Layer 2 of a small transformer language model trained on English Wikipedia (10 layers, counted from 0, width 128).
A neuron's activation on a vector x is ReLU(gate . x) times (in . x), where the dot is the dot product.

Input weights of the MLP neurons that the questions are about. A number n stands for n times 0.0021.
n4 gate: -33 17 -6 -12 -15 -3 52 33 23 -16 -19 81 34 15 -10 -33 33 11 -14 14 19 -36 -28 20 -13 -34 21 16 14 -52 5 -64 6 5 96 18 11 4 -18 -13 -28 26 46 -16 -27 -6 39 61 29 -47 -23 -48 -23 -11 41 -44 -13 -15 20 -18 -27 14 -48 0 2 -17 -8 -35 -78 4 3 -14 23 -36 -21 40 2 7 -42 9 -40 3 20 -20 44 -2 -49 25 -18 13 38 4 -36 -6 -8 -37 -7 17 18 14 -21 52 24 -13 6 -16 28 -21 1 29 3 4 -13 -31 -10 -12 -56 7 -16 11 -27 20 -11 -10 3 18 1 -36
n37 gate: -34 34 -10 -21 -37 6 -4 -69 45 26 -3 0 -3 -30 16 8 40 12 -15 5 34 9 -32 -7 16 -20 -34 45 -33 -24 -4 7 22 13 -36 25 -28 54 44 -35 -21 -11 -16 -18 15 6 34 21 -17 -2 36 8 68 17 -43 65 14 -39 14 31 -23 8 67 -5 -19 -64 -40 0 -21 2 47 -31 26 11 -11 15 30 -19 33 -25 21 8 8 -19 -8 24 19 38 66 1 -23 29 -26 24 16 -9 58 13 -13 20 15 7 16 -18 -53 -20 -6 11 -54 66 -16 -45 -29 -61 40 -3 -3 17 8 12 -9 -17 3 -9 7 -21 27 -8
n68 gate: -51 9 -11 0 4 -39 -12 38 11 6 -63 5 -9 80 -5 8 2 44 -43 -18 -27 -12 -21 28 -16 18 -10 -17 -7 -15 -1 15 -32 -60 9 -88 -27 16 27 -2 29 -7 -13 -18 31 -14 4 43 -51 24 -64 25 -7 -24 73 20 23 10 -59 -29 18 -25 2 -12 52 22 4 -23 -5 2 -18 9 23 11 1 14 42 -13 31 48 -16 53 -6 6 -23 -17 -2 13 -18 -37 -35 -51 39 -31 6 -23 -34 32 -59 32 -1 38 29 -34 -17 15 72 4 -55 -17 -6 18 42 -12 16 -38 14 -13 -6 52 -5 13 -23 -3 13 12 -24 6
n72 gate: 14 56 -20 -13 -61 -18 8 23 -26 73 11 -49 -7 -32 5 35 -48 2 15 11 12 20 -5 4 36 -16 27 -55 38 -26 10 20 17 12 -54 -23 11 51 32 -5 -7 -12 18 19 -13 -45 -5 -29 36 -31 -67 -15 16 17 -18 -39 8 -15 -17 -25 -7 36 17 13 -12 5 17 13 4 13 34 12 28 -2 -13 0 -13 13 21 26 0 25 26 13 35 -15 -19 -45 -16 21 -5 64 -28 -6 -51 -6 42 55 25 -38 24 -12 5 -22 -14 41 -7 34 -18 -16 -25 -4 -12 -1 -3 -10 -40 -27 -42 -2 27 81 -10 -16 13 -9 37 24
n101 gate: -39 9 -10 -15 33 -3 -12 -21 41 10 -12 -17 -30 12 63 15 -23 -23 -8 28 30 -15 -22 4 8 -46 -25 59 -12 20 6 32 22 22 0 -17 36 14 58 -18 -17 -2 20 -36 -8 -18 9 -9 -42 -2 18 -15 -36 1 -24 12 -23 -17 38 -8 -24 56 -36 29 18 13 13 -1 -64 -15 -42 10 31 -9 54 -8 5 10 0 -19 29 29 -11 -15 -20 7 -32 15 -25 -27 43 27 25 -32 -28 -9 -21 1 -6 -21 15 52 -2 -5 3 26 -46 41 10 1 6 -42 31 -5 20 -5 6 14 29 -10 -36 16 -4 -6 9 -22 23 -8
n126 gate: -41 -14 4 -35 19 -6 30 -27 64 -40 32 -18 53 -19 -12 9 -19 8 7 4 -42 -51 12 -11 9 18 43 -37 60 27 -13 35 17 -30 -15 11 -13 24 -45 -24 -20 9 68 -31 48 39 36 44 -44 6 21 15 17 30 18 27 23 -38 18 -23 -18 -15 -7 43 40 -6 -4 -10 29 39 -10 2 26 -8 -64 -15 -9 -3 13 14 -2 -4 32 3 22 2 -53 18 -48 -3 -6 38 0 -28 65 7 27 -1 1 -22 -5 -52 13 -36 -21 8 -6 26 -45 1 -27 26 3 -17 -8 31 -20 9 3 -2 41 -9 54 -12 17 23 -4 18
n138 gate: 15 -3 -13 -17 27 19 8 -22 1 -11 15 -16 6 -29 42 18 -8 6 30 27 32 27 -12 3 -27 22 -1 -30 28 3 12 39 29 31 7 -22 -1 2 -33 16 -9 -18 39 -4 21 -13 -5 -13 20 -8 39 -21 -2 19 -2 -11 -17 14 29 3 -4 8 37 23 39 14 3 24 -4 29 -12 -26 20 12 -2 -38 -29 -23 -15 8 3 4 -35 -22 34 52 -37 43 -1 31 -12 -28 -8 13 11 25 -1 -10 11 -36 -34 21 11 9 4 -11 23 -24 34 20 20 24 58 48 -23 34 -16 -53 19 7 1 -16 31 -6 -12 65 26 43
n146 gate: 5 43 7 2 1 -46 -27 -27 12 -4 4 42 5 48 7 41 -49 67 13 1 -13 53 -9 -6 -14 -31 16 28 -25 0 -29 16 6 -45 -34 7 23 -4 -30 -12 -14 8 -4 -32 33 -13 32 41 27 24 65 -72 -30 24 77 35 32 15 -46 -34 -13 31 47 -13 53 33 -12 4 -27 -41 -3 -11 -38 31 -57 -28 55 4 2 3 -5 -22 -19 -22 -7 -29 -16 12 -21 16 -3 50 4 7 41 60 -25 51 -42 -2 12 35 26 16 2 -19 8 59 -14 -8 19 -22 26 -2 -9 60 29 -20 -50 -13 -4 24 25 -11 -24 8 -10 29
n163 gate: -35 -11 0 17 20 0 19 -8 25 -25 -15 37 -3 -5 -3 14 -5 8 -6 -6 3 28 -23 -3 13 -56 7 -40 -2 -58 16 -13 20 -34 55 41 -9 -1 -21 -30 33 13 18 -37 -4 -21 -8 -58 20 0 71 22 26 39 3 -7 -2 -40 -60 22 -37 24 30 66 11 2 48 -15 -8 26 17 44 -22 -13 -2 15 -12 0 16 -17 -1 3 50 30 0 -17 -34 0 43 5 64 -12 6 2 14 49 22 25 43 -11 -12 -28 -1 14 -5 13 -43 7 9 -41 48 -6 -49 -24 -9 3 -50 -18 22 25 -7 11 -16 -19 1 -26 -56 -2
n174 gate: 40 12 -8 47 -42 26 18 17 -7 -35 -13 -23 1 5 -2 -20 -7 57 38 13 15 16 -79 12 -19 -13 -34 -4 -10 26 -1 20 -19 19 -66 -43 -30 11 29 -18 -17 18 -2 -4 13 4 11 -22 -58 48 -37 23 -14 -22 7 41 25 6 39 -42 0 3 -17 9 35 -17 25 36 3 -57 43 -13 34 -12 42 24 -28 2 33 -60 -7 18 13 -14 -30 33 7 16 8 -7 -52 17 18 -12 -18 6 8 -2 15 -8 4 -25 17 -37 4 -34 15 69 11 18 -12 19 -7 -33 -68 -17 1 -12 -15 -10 -5 -53 -14 21 -17 8 36 39
n194 gate: 3 -24 -1 -22 -59 40 49 -37 8 -16 -28 -1 -43 57 -29 18 2 -8 22 -41 26 -82 -10 4 -40 -8 -8 -17 0 9 -20 31 9 36 -20 -4 32 -3 3 30 18 62 27 6 -25 18 -76 9 11 -8 33 21 13 37 8 36 -36 -3 -47 1 -7 28 -14 -59 -8 -12 -26 -3 -34 22 -9 29 28 16 10 25 -31 17 44 -6 -3 18 24 -4 30 -26 -12 -30 -31 5 13 12 18 3 40 21 -24 -24 40 14 9 29 27 -25 57 -4 -42 -55 -74 -8 -34 -37 -33 -17 -54 -30 -23 -9 29 -24 18 -17 1 25 0 -6 1 13
n207 gate: -22 38 20 34 19 -2 -28 -2 -26 2 -38 12 3 41 18 19 -73 -41 43 10 -36 -17 -26 -8 27 -18 42 -3 3 -2 52 53 -17 42 2 -18 52 9 15 39 34 -8 32 14 3 20 -7 -15 8 2 24 -47 -20 -23 -15 2 -16 -10 -25 33 21 5 -22 -17 14 -13 -24 -34 -12 -35 55 -12 -49 -24 -23 32 -26 0 13 9 -15 -12 -10 -18 24 42 -46 41 16 22 60 -14 22 23 7 -15 -6 5 22 -5 -63 0 42 31 -22 51 -28 8 32 2 -14 6 6 7 -2 8 -14 -37 16 10 39 27 -24 18 -2 26 9 58
n227 gate: -6 -13 -11 19 35 -28 -22 15 32 37 12 -8 32 38 2 -30 13 40 -35 -14 -34 19 -39 43 -13 26 2 -19 0 -10 -39 5 12 -41 30 39 -39 -20 34 1 23 1 -4 7 15 -78 11 2 -27 -27 -7 -2 25 6 13 4 -64 23 -21 -37 1 9 43 -32 -16 4 -36 14 23 12 3 0 47 11 41 24 42 -32 68 -2 48 -22 -6 -1 18 -93 -25 -33 -56 -63 -29 -75 55 1 -6 20 12 43 0 -20 -43 -29 3 35 21 -6 11 15 -19 -26 -23 -10 -17 -15 27 -58 50 -8 -36 -62 -6 7 18 -26 7 0 1 23
n4 in: 19 29 -10 11 -1 -34 5 29 -8 34 6 11 14 43 2 -5 -2 8 0 12 29 18 34 16 -21 2 -10 15 33 8 -33 6 19 -27 23 -56 11 -7 -1 -34 -10 -2 21 -26 -16 -2 9 18 51 12 -8 -3 -32 -6 -19 -30 -12 36 18 -31 -5 -13 45 -2 35 6 23 42 -90 54 12 -6 -5 -12 6 -29 -49 -47 16 -16 -29 -9 -1 17 5 -16 -17 55 -26 -6 11 -37 -12 -48 -48 2 11 14 -23 -2 0 31 -40 -33 11 -22 10 -1 12 -27 77 16 -16 -34 3 -20 -3 33 61 31 29 9 -16 13 -30 22 35 11
n37 in: -21 -10 23 9 -30 4 4 24 50 18 -33 45 -11 -4 34 -8 -9 -10 -1 -1 -10 19 -22 -7 65 16 5 -10 -16 49 -16 21 -19 -2 -23 31 9 31 7 -3 -9 69 -10 -33 24 -17 -28 13 7 3 -26 27 47 11 -15 22 -2 -38 -37 -14 27 -15 -6 -8 -25 -24 -9 -18 -38 25 47 -87 -15 -13 -15 -35 -35 -2 -49 -20 23 -10 -19 13 63 22 -23 -54 -18 29 -26 -6 12 -1 5 -16 31 5 -5 -27 -9 -58 29 -9 11 27 10 29 -2 29 8 15 39 23 -15 -3 -33 -10 -15 -27 -32 -12 11 27 -26 14 -12 26
n68 in: 29 -47 11 7 -2 -51 27 7 -30 -50 5 -22 44 8 43 -28 -17 48 14 35 16 -12 36 35 24 13 14 -22 27 -6 56 11 -3 12 28 -7 -28 10 -11 20 -14 -4 6 18 9 7 -16 -22 -27 37 -37 -55 -35 -32 -9 -23 23 26 -38 -61 2 -49 21 -32 -15 6 52 -28 8 6 -48 68 -23 -9 -45 -27 10 22 10 42 -9 46 -3 0 3 32 1 -44 -43 3 -37 0 50 3 22 -37 -12 2 12 -57 12 32 -7 -39 8 15 21 42 -8 -6 24 41 17 -14 4 -9 -6 -10 -25 -23 -24 -7 -7 -40 -28 42 -38 16
n72 in: -8 13 -11 52 -17 -39 28 30 23 42 23 -24 6 -13 13 8 11 48 14 2 5 -24 31 34 49 8 -29 -8 -41 -2 56 54 -5 -27 11 -44 -13 6 -6 -3 6 -9 28 33 -4 -17 37 -41 13 17 -46 12 -18 8 -31 7 -15 -42 -10 -34 -17 -52 -34 15 -3 59 -3 -19 27 23 -23 -2 24 -4 36 31 -45 -19 43 4 -33 18 -14 47 -7 34 1 -27 -27 18 -23 -7 31 7 2 -30 35 -9 32 6 8 -20 -30 -26 -41 -27 -66 55 17 35 7 4 -19 31 21 -45 2 16 9 8 -19 -25 -37 -9 16 10 -61 15
n101 in: -19 72 55 -13 2 -44 -21 18 -7 17 -8 -5 47 -4 -15 -9 -28 14 11 16 59 -13 -4 -26 -10 -35 28 29 -1 40 61 0 -30 13 -29 -7 17 40 33 16 -25 3 18 28 27 -28 -3 -7 -14 4 -13 -51 -10 24 9 -8 16 27 -25 4 14 21 5 24 -37 -31 -19 -47 18 -13 -8 12 -2 -24 -18 10 -10 -39 -46 8 37 -33 8 18 34 -17 -30 -3 -50 -4 23 26 19 -35 22 -5 -11 -38 -51 49 22 -33 -19 -28 -51 57 10 7 17 -24 -18 -9 25 -21 -2 2 3 -5 13 -28 -9 -7 39 40 14 -47 -20 -14
n126 in: -11 -33 54 -64 -14 19 25 -19 40 10 -42 -51 -49 -23 6 54 -12 2 -16 -56 0 -6 73 0 -8 -8 35 0 -23 -17 36 23 51 20 -15 12 -17 11 14 -39 -38 -2 10 13 23 -18 13 33 21 6 62 -21 0 -26 3 12 35 6 31 -7 39 -20 35 19 55 63 42 2 35 5 -26 26 26 12 8 -3 -11 -14 6 -1 13 -1 27 33 10 -9 -6 -18 2 29 14 11 -2 -25 32 16 -29 18 5 9 1 -12 -30 -13 10 30 35 -6 30 -7 -43 9 -6 -66 -11 -19 15 -28 1 -7 13 27 -19 -48 14 41 -25 0
n138 in: -9 4 20 26 9 1 6 -7 -21 45 20 -3 -50 -4 -42 2 15 -11 9 -41 -37 -2 28 -11 -4 -10 -33 -4 -7 12 25 -39 -36 -9 -22 32 -15 35 35 20 -9 12 -29 -19 -6 -6 -22 7 13 -9 7 -4 10 10 -19 18 20 5 9 -18 15 15 13 -6 -10 15 -4 4 20 -10 2 9 -41 -18 42 39 43 -1 26 20 8 16 2 0 -64 -19 23 -47 4 3 21 22 32 -15 -27 -28 2 4 1 40 63 -20 14 21 -20 16 -13 -52 -11 -26 22 10 -31 -44 26 -25 32 9 -21 47 -30 -43 -43 -17 16 -45 -43 10
n146 in: -16 3 -59 34 -9 23 5 3 23 51 32 11 15 23 -17 -15 -7 -2 -30 12 35 42 21 -26 23 43 -36 19 -8 4 4 54 43 -35 -14 48 -9 30 -7 3 46 14 3 22 -21 21 -61 -33 -46 3 39 27 -42 38 -10 7 -10 66 0 -3 -29 -12 10 12 32 13 -28 21 7 -33 -8 -13 29 35 -36 -23 20 31 22 -40 3 -3 -1 8 -3 -2 -22 35 35 14 -2 -18 6 51 62 17 42 -35 -17 -26 -7 1 19 23 30 29 12 36 17 -59 -15 -69 34 -38 -44 -40 -57 -7 -18 35 38 3 21 -6 -25 -11 6 29
n163 in: -1 -26 -40 -49 9 -5 -40 13 9 36 7 -11 -15 -51 -20 24 -23 -6 8 9 -25 46 9 17 -8 -16 14 -90 32 -8 2 30 32 -49 4 28 -25 36 -32 1 32 11 1 -5 -27 -20 -10 -2 -2 18 -14 17 25 20 12 17 18 11 2 -20 -5 -5 26 63 7 -4 7 6 -26 -32 -34 -31 -9 18 -24 -7 -40 12 7 -25 2 -20 19 -9 27 -28 47 21 7 27 -2 -50 -14 30 10 8 -8 15 -27 -51 1 27 -9 -11 33 24 28 6 -2 -1 19 -46 -9 17 2 -6 29 -22 29 38 -24 -10 -12 43 9 12 16 -4
n174 in: -9 41 -9 8 16 7 33 0 -28 25 -25 -7 77 36 16 9 35 -45 55 41 -8 34 -65 43 21 -16 22 29 -53 -20 22 -33 26 -5 -5 6 12 2 -8 3 -21 28 -10 -2 17 -20 70 19 12 48 -17 1 13 -32 4 -27 -47 -5 23 -54 -20 -4 -6 49 2 -45 15 5 -10 20 21 8 -4 22 46 -36 -2 -15 -36 3 -10 1 -13 2 17 -49 -19 15 43 3 -30 -12 44 14 11 29 -4 -14 -4 -31 -22 12 21 -20 -15 5 -4 12 4 -19 -25 -2 -43 12 -18 1 -5 25 -21 -14 -9 1 -48 6 -21 8 18 9
n194 in: 59 13 -32 -21 10 1 45 21 -2 -16 10 -8 -15 2 -31 -28 21 -53 37 -2 -15 24 -17 37 1 13 23 9 5 -9 8 -11 49 14 -24 8 -25 -54 0 -6 -20 23 19 20 59 -15 -40 8 64 51 8 2 -10 23 -23 -32 -38 -39 12 -20 52 8 9 34 51 -2 -3 -2 5 20 -20 26 -43 -19 -17 2 23 -9 -42 31 -8 -7 18 2 24 27 24 15 -9 -4 7 -26 14 6 3 -37 6 1 -18 11 3 24 46 9 -19 -13 13 -21 -62 3 42 -36 -12 -43 14 7 -50 -15 41 -40 12 -5 23 -10 2 -13 -3 27
n207 in: 60 -33 41 -22 7 27 16 -1 -13 -14 10 39 33 29 -19 -8 -9 -2 -28 0 -11 -22 30 71 68 -15 -11 7 -1 19 31 9 35 -3 -23 -4 58 -51 2 2 25 3 -6 17 4 20 16 32 -8 10 23 -5 24 20 -5 -19 -19 18 -7 -6 32 -16 -52 12 -14 -29 -27 -18 35 40 -2 6 64 -21 -43 -26 20 -1 -11 -27 -3 -3 46 0 57 59 21 20 -29 2 7 -10 -6 -46 10 9 -13 2 17 18 13 -48 59 -33 -48 -4 13 -27 -13 -7 40 33 10 -42 -38 -2 -29 27 35 34 15 -10 24 3 12 -19 21 28
n227 in: 16 20 45 -38 -36 18 -10 44 -5 -5 -4 -40 -11 71 10 -33 14 -29 5 -14 -33 10 -11 5 36 -14 20 -29 -1 8 3 35 4 28 -26 -8 23 1 8 -48 -38 -26 -57 -47 33 -4 8 20 53 -8 -17 -32 -27 -10 -12 -42 16 12 -14 21 41 -17 -17 27 -9 -42 1 2 -5 -8 36 -28 10 43 -40 -60 -41 20 26 40 -18 -5 5 -22 21 17 -20 -16 8 54 -21 -7 2 -33 -26 -38 9 33 5 20 -12 -32 -8 -8 44 -37 19 -2 -28 -7 -12 9 5 -15 -9 -9 16 -7 -14 -8 -30 9 -31 -33 35 -2 34 -2

Each question shows a token from some text and the vector x that enters the MLP there. A number n stands for n times 0.042.

"1": 4 -3 10 -5 -4 26 14 -5 -6 10 -1 13 -14 -30 22 6 14 -4 11 -33 5 -15 28 -22 -15 12 -11 6 13 22 14 -15 5 28 -20 12 -6 -2 -30 8 11 -11 6 -25 -16 1 -7 25 9 4 -3 -8 -14 -59 -9 8 0 26 11 6 7 -7 -6 17 -3 24 12 25 13 43 13 -2 -29 22 15 -23 8 -15 -19 9 5 -10 -15 -9 14 6 17 10 -37 -6 -2 -9 -16 2 9 -46 -31 20 0 -1 20 -37 29 -6 -6 -17 -19 6 11 -23 -16 -23 -15 -13 17 -7 -5 -2 16 -3 32 -22 9 7 -9 15 -17 6
The three highest activations, in order: n126, n138, n194

".": -2 16 1 -9 14 11 -10 38 -36 33 -1 32 27 3 22 -17 17 -19 27 -3 -2 13 1 -12 20 13 19 13 -26 -2 11 -12 -7 12 6 4 -15 12 -19 1 -22 -22 7 -3 -5 -23 -12 36 20 43 -13 10 16 -22 -4 26 18 33 -9 35 14 8 -2 18 6 2 7 -23 3 13 -9 6 3 -15 2 6 -32 11 7 21 34 -30 -4 -20 -22 10 14 -6 -25 -31 -10 28 -13 -9 17 4 -45 -9 19 -1 6 -38 2 -8 -14 -30 -8 -14 2 -33 10 -23 -6 -4 16 -20 -11 18 -13 21 11 9 -10 19 8 14 12 1
Which neuron lights up most? n207

" E": 0 9 13 -25 13 -17 35 18 -3 -4 -5 -29 -12 -7 31 16 1 -6 17 0 -1 4 -21 -19 5 -2 4 31 -5 1 2 -1 5 24 -16 13 2 6 -7 7 13 -10 -24 -12 -42 0 5 -13 2 42 6 8 -1 -14 2 -12 48 -3 14 9 15 -9 -9 11 -26 -5 20 14 4 17 -11 14 11 -13 3 9 6 0 -12 25 2 13 14 -42 -14 -9 7 -24 3 -12 -20 -7 -4 -15 17 -53 -14 21 18 13 13 5 -33 -6 3 -20 -4 -11 42 -20 5 -20 25 15 -5 -45 8 11 -7 -1 34 -6 19 -13 11 -25 5 4
Which neuron lights up most? n101

" 3": -6 32 -11 -16 11 6 28 24 -18 -2 -5 5 0 -38 27 -16 9 -21 -2 -22 -5 11 8 -10 -5 14 -14 6 34 -6 10 -6 10 3 14 -10 20 -11 -16 25 -7 -16 0 -15 -36 -12 -19 54 -13 26 -16 -6 7 -23 -13 -2 34 9 0 32 1 2 15 22 -4 38 10 1 28 23 7 -16 -16 22 16 -12 20 3 -9 25 3 -14 11 1 32 39 14 23 7 -18 -6 -10 6 8 -20 2 -14 10 1 -2 20 -43 1 3 -27 -1 -11 10 16 -19 -18 -4 15 -1 5 -24 3 29 6 -19 25 -11 -13 4 -3 -9 -5 30
Which two neurons fire most, strongest first? n138, n207

"out": -2 -7 55 10 -12 -14 -7 10 -18 -20 -23 0 -4 -22 59 30 -16 17 -2 0 21 -24 -18 -28 12 2 -4 16 -7 8 -1 -27 -20 30 -22 29 3 34 49 -14 7 -17 25 -11 -21 9 -21 -7 -17 -12 -12 0 32 -13 -23 1 -2 -9 -15 19 -2 11 27 7 -7 -1 -23 5 28 -14 10 -6 -2 10 0 -8 -21 -9 -14 12 -12 -39 9 -24 -1 -8 6 -33 8 6 4 -33 4 -8 4 26 3 6 -6 17 -13 9 -12 3 -10 -11 37 -5 1 -17 -47 -39 -8 18 -23 2 5 -7 14 24 4 -17 2 8 -29 -6 -21 5
The most active neuron and its activation: n37, at about 0.55

"ad": -1 23 -6 -28 3 20 -22 46 -10 3 11 2 19 -19 0 -19 7 -3 -2 17 10 38 -16 25 13 -1 -9 -6 11 -4 3 -9 -15 -34 -5 -10 14 -36 25 33 12 -4 -22 -8 10 8 29 -4 -32 0 -5 10 13 -2 -27 13 15 -3 -17 23 5 -4 9 30 33 40 -23 13 -5 7 14 -20 11 -6 0 -3 -7 -9 -33 11 0 26 -7 6 30 -15 9 -15 -55 9 8 11 -13 22 13 8 1 -2 42 -9 4 4 -22 -19 -4 8 8 2 4 0 23 -13 -11 2 -2 -22 -18 2 16 -7 24 -13 35 -17 22 -18 -61 15
Which two neurons fire most, strongest first? n72, n163

"or": -3 22 -2 -14 -32 -14 8 20 3 -18 0 9 -12 -20 -14 0 21 -9 13 -16 -28 -8 14 -7 7 20 18 -4 -7 -9 -4 -23 -20 3 12 -17 25 39 -23 -14 -7 14 -52 19 26 -11 12 6 -37 14 -7 14 8 -8 -22 3 -9 2 -10 27 13 -11 -36 2 -21 39 17 -13 3 -25 -5 0 8 -21 9 10 -19 3 3 16 28 30 -1 -12 -12 11 -4 -39 46 0 8 0 35 18 18 -28 -14 3 9 -22 13 -2 9 -12 -1 -18 47 -7 15 -45 29 -11 -5 -16 0 20 -21 -6 6 39 4 6 7 -3 -45 6 -13 -6
The most active neuron and its activation: n68, at about 0.5

"h": 0 -13 -32 -21 5 -7 -11 17 -1 15 16 2 -33 2 -6 17 -1 -3 -10 -14 -17 -43 -9 -17 -15 5 41 -14 -7 9 -5 -24 2 -5 22 20 13 21 4 31 4 3 12 24 13 -2 -16 18 -16 8 9 29 16 16 -25 50 4 18 -6 -17 25 -24 -10 29 0 11 17 4 -39 27 -12 7 13 -1 10 -17 17 -6 -15 29 1 3 38 -26 19 20 27 17 22 -9 7 6 -4 15 17 2 -12 3 -26 -3 5 3 -16 -3 11 -17 -10 -4 15 37 52 -52 -6 9 -10 17 21 -16 41 17 -8 0 -24 -1 -11 27 -30 -18
Which neuron lights up most? n163

"t": 27 0 -17 -25 -6 6 9 -12 -33 -9 35 11 -31 -8 -10 16 33 0 -2 -33 16 8 18 -11 -1 -4 -15 -29 -21 -17 -4 -1 4 -42 11 -22 30 -11 -16 30 46 16 -22 16 -4 -18 37 3 14 -9 -12 7 20 -5 -19 -5 -18 42 -22 47 17 6 4 15 -4 18 -1 -4 10 -6 -17 -17 -1 -12 -1 -13 -4 -18 -30 34 -17 -37 33 -17 -5 17 22 3 -10 -10 16 -6 -2 -13 9 -11 -20 -7 19 -23 -4 11 -3 -4 3 -20 29 1 24 -32 12 -23 -16 14 12 15 52 -4 20 -27 0 -14 7 -2 -13 9 -22 -2
Which neuron lights up most? n138

" the": 0 17 11 -24 9 7 8 22 -7 17 -20 16 -14 -17 28 6 12 7 14 -22 -15 4 -2 -18 -22 -5 27 25 -3 33 20 -8 -4 2 -6 -8 18 -37 -17 -39 31 15 0 -11 -4 8 -22 13 -8 -15 -50 23 10 -17 -25 -13 -1 -8 6 23 11 -4 3 22 -25 -15 -28 15 0 -5 -22 -2 2 -14 9 12 14 -2 -24 1 -9 -11 -16 -8 -40 11 -1 -21 -12 -3 12 7 8 22 34 -23 -10 19 1 -22 12 -13 -21 -14 3 -23 -2 -30 31 16 2 -12 12 19 8 -25 14 -1 5 -2 27 -21 1 -17 -6 -22 15 3
Which neuron lights up most? n101

"ied": -20 37 21 -18 4 -13 -19 -4 8 7 -16 2 -7 -12 1 -14 6 -4 16 -19 20 -2 1 28 3 18 16 -8 10 -19 2 -18 -2 -15 38 16 17 3 -23 17 4 32 -19 33 -22 11 10 17 -6 -21 -13 -11 -13 -18 -28 -37 -32 6 19 9 18 8 6 1 5 -3 -9 -15 26 12 18 9 -3 -19 -10 4 6 -1 3 9 -6 -21 12 7 -17 8 45 7 -31 17 -39 26 12 31 -9 7 -23 -9 14 -9 6 -6 18 -39 -1 -26 -2 2 22 -62 -22 -31 -29 -5 7 -14 -3 -6 8 28 26 6 12 -28 8 -9 -5 66
Which neuron lights up most? n207

"es": -5 -13 9 -26 39 -4 -22 -7 -9 1 21 -19 -13 -47 -11 -40 3 -10 26 -9 -7 -4 4 -12 2 -23 36 3 -19 -4 12 -21 3 9 43 12 10 19 -3 39 -1 -29 -17 18 -30 -9 -7 1 -18 16 -4 5 21 -31 -23 -1 -6 22 -13 8 14 17 11 -13 2 3 2 26 -3 39 -14 -3 15 -37 -9 -22 0 14 -12 25 -1 -53 3 -9 -3 4 3 3 31 25 -4 -5 -2 31 27 -27 -9 1 12 1 2 5 4 0 -5 11 -16 7 37 -37 6 -11 -21 -20 -1 -21 31 10 11 8 6 3 25 0 26 3 12 9
The three highest activations, in order: n163, n138, n207

"ed": -29 -3 15 -15 5 19 -18 -1 12 -12 -9 7 4 -38 -5 -26 8 -25 30 -6 21 1 6 -13 0 -21 40 8 -23 -6 -5 -20 8 -38 25 -15 17 1 -18 25 15 -4 -31 1 -7 18 10 33 -23 -11 -12 -7 1 2 -4 -1 3 -19 6 9 4 23 -15 2 9 1 -12 -7 -1 27 -15 13 22 -3 12 4 15 15 -40 30 16 -21 12 -10 -9 13 -9 -44 15 27 -28 -24 15 16 24 -3 -15 -3 7 -29 32 8 -17 -5 13 -7 -25 13 25 -51 -3 -20 -18 5 15 26 17 -8 -11 19 9 5 5 -6 5 -9 21 22
Which neuron lights up most? n163

"ee": 2 43 33 -8 -3 0 -7 -15 23 -3 44 -25 10 -7 7 -8 20 12 -5 -7 42 -1 4 11 0 27 0 20 -3 8 -4 -17 -27 -35 -19 3 -17 16 2 20 13 -38 10 -8 32 7 16 -3 -7 0 24 -7 3 7 10 -27 22 -24 10 55 1 26 11 -5 -3 16 -12 5 2 -20 -6 5 18 12 20 18 -23 12 -7 15 9 -21 45 27 -22 -4 -19 -42 -18 9 13 21 1 -12 8 -21 -24 17 8 4 16 8 -30 -11 -26 29 -9 26 6 -4 27 -13 6 -7 5 32 5 13 9 -47 17 -16 29 -16 0 10 -22 20
Which neuron lights up most? n101

"fer": 23 22 32 -4 -14 22 11 -25 2 -17 -8 1 15 7 5 25 -5 -13 17 -4 24 37 32 -17 7 9 -4 23 4 -5 13 -10 -25 15 -21 18 6 1 -29 1 9 11 -55 -8 3 -3 22 -2 -11 -31 -6 28 25 -2 6 -15 15 -19 10 78 28 17 10 10 -12 37 6 14 -9 -22 12 0 13 -33 18 -5 -13 27 -22 7 21 7 -3 19 9 5 0 -21 -13 -8 -9 -19 6 17 11 -25 -15 10 29 -21 28 -3 1 4 6 -23 19 4 -27 -14 -2 -27 2 -14 -4 28 -2 -8 -9 -41 10 21 -5 -11 -29 0 -18 -11
Which neuron lights up most? n37

" sup": 21 -2 -8 8 -1 4 -10 40 -10 -36 6 4 16 20 2 -6 28 -2 10 0 4 3 -23 0 1 9 -4 12 -18 3 8 -17 22 5 37 15 11 4 -5 7 50 -10 -16 -7 -23 17 -7 8 7 8 -36 15 -16 -25 -9 -15 17 -25 -4 -5 -5 12 33 -5 -4 -10 6 -3 -19 -12 -40 5 18 2 -9 -13 -41 31 8 -10 3 -44 -11 -26 -1 33 19 -22 -10 6 -19 -12 24 -30 31 12 -29 3 -3 -1 26 -31 -6 -7 -4 -12 35 -7 30 7 -36 12 13 15 20 -28 -4 -14 -13 -26 32 0 -10 12 16 -14 7 -12
Which neuron lights up most? n68

"on": 8 8 93 -22 -26 16 28 2 -6 -7 -9 3 14 -5 28 1 -28 8 23 11 -13 -3 7 -20 -14 -13 -3 4 -26 -6 -2 -12 -1 -15 5 -13 -1 23 -21 -34 6 -32 6 0 -8 10 -16 -7 -3 -1 0 4 6 -22 -47 3 -14 20 4 31 -3 5 10 53 2 -18 9 -12 9 18 -22 -8 -9 36 6 7 0 -8 3 -23 -8 -14 20 -34 -29 14 27 32 10 25 -3 -50 -45 -46 -11 -14 -4 9 23 -12 -15 -8 -19 3 15 -24 13 -15 12 -12 26 29 3 -8 -6 7 0 -5 0 20 15 7 -1 -10 26 17 -28 15
The most active neuron and its activation: n163, at about 0.19

"end": -23 5 6 -15 -8 -1 19 12 -7 0 1 -26 16 3 -24 -26 3 -14 -6 -24 -13 40 2 5 12 16 -15 -5 -8 20 22 -12 -2 8 -1 -40 -4 -58 7 -13 -29 31 -32 9 -3 19 22 13 -27 -13 -17 4 13 -36 -20 13 -8 21 -4 3 -14 -9 -4 5 4 18 -26 30 -15 -14 34 26 19 -16 12 -2 16 -11 13 17 -2 -13 0 5 -5 22 -5 -10 -21 10 -9 -17 24 1 -7 -6 -49 8 6 -21 17 9 -4 -13 -1 -20 -1 8 0 18 -11 -16 16 -10 -13 26 -16 19 -32 13 0 -37 -9 13 -29 -1 -44 13
The three highest activations, in order: n174, n68, n227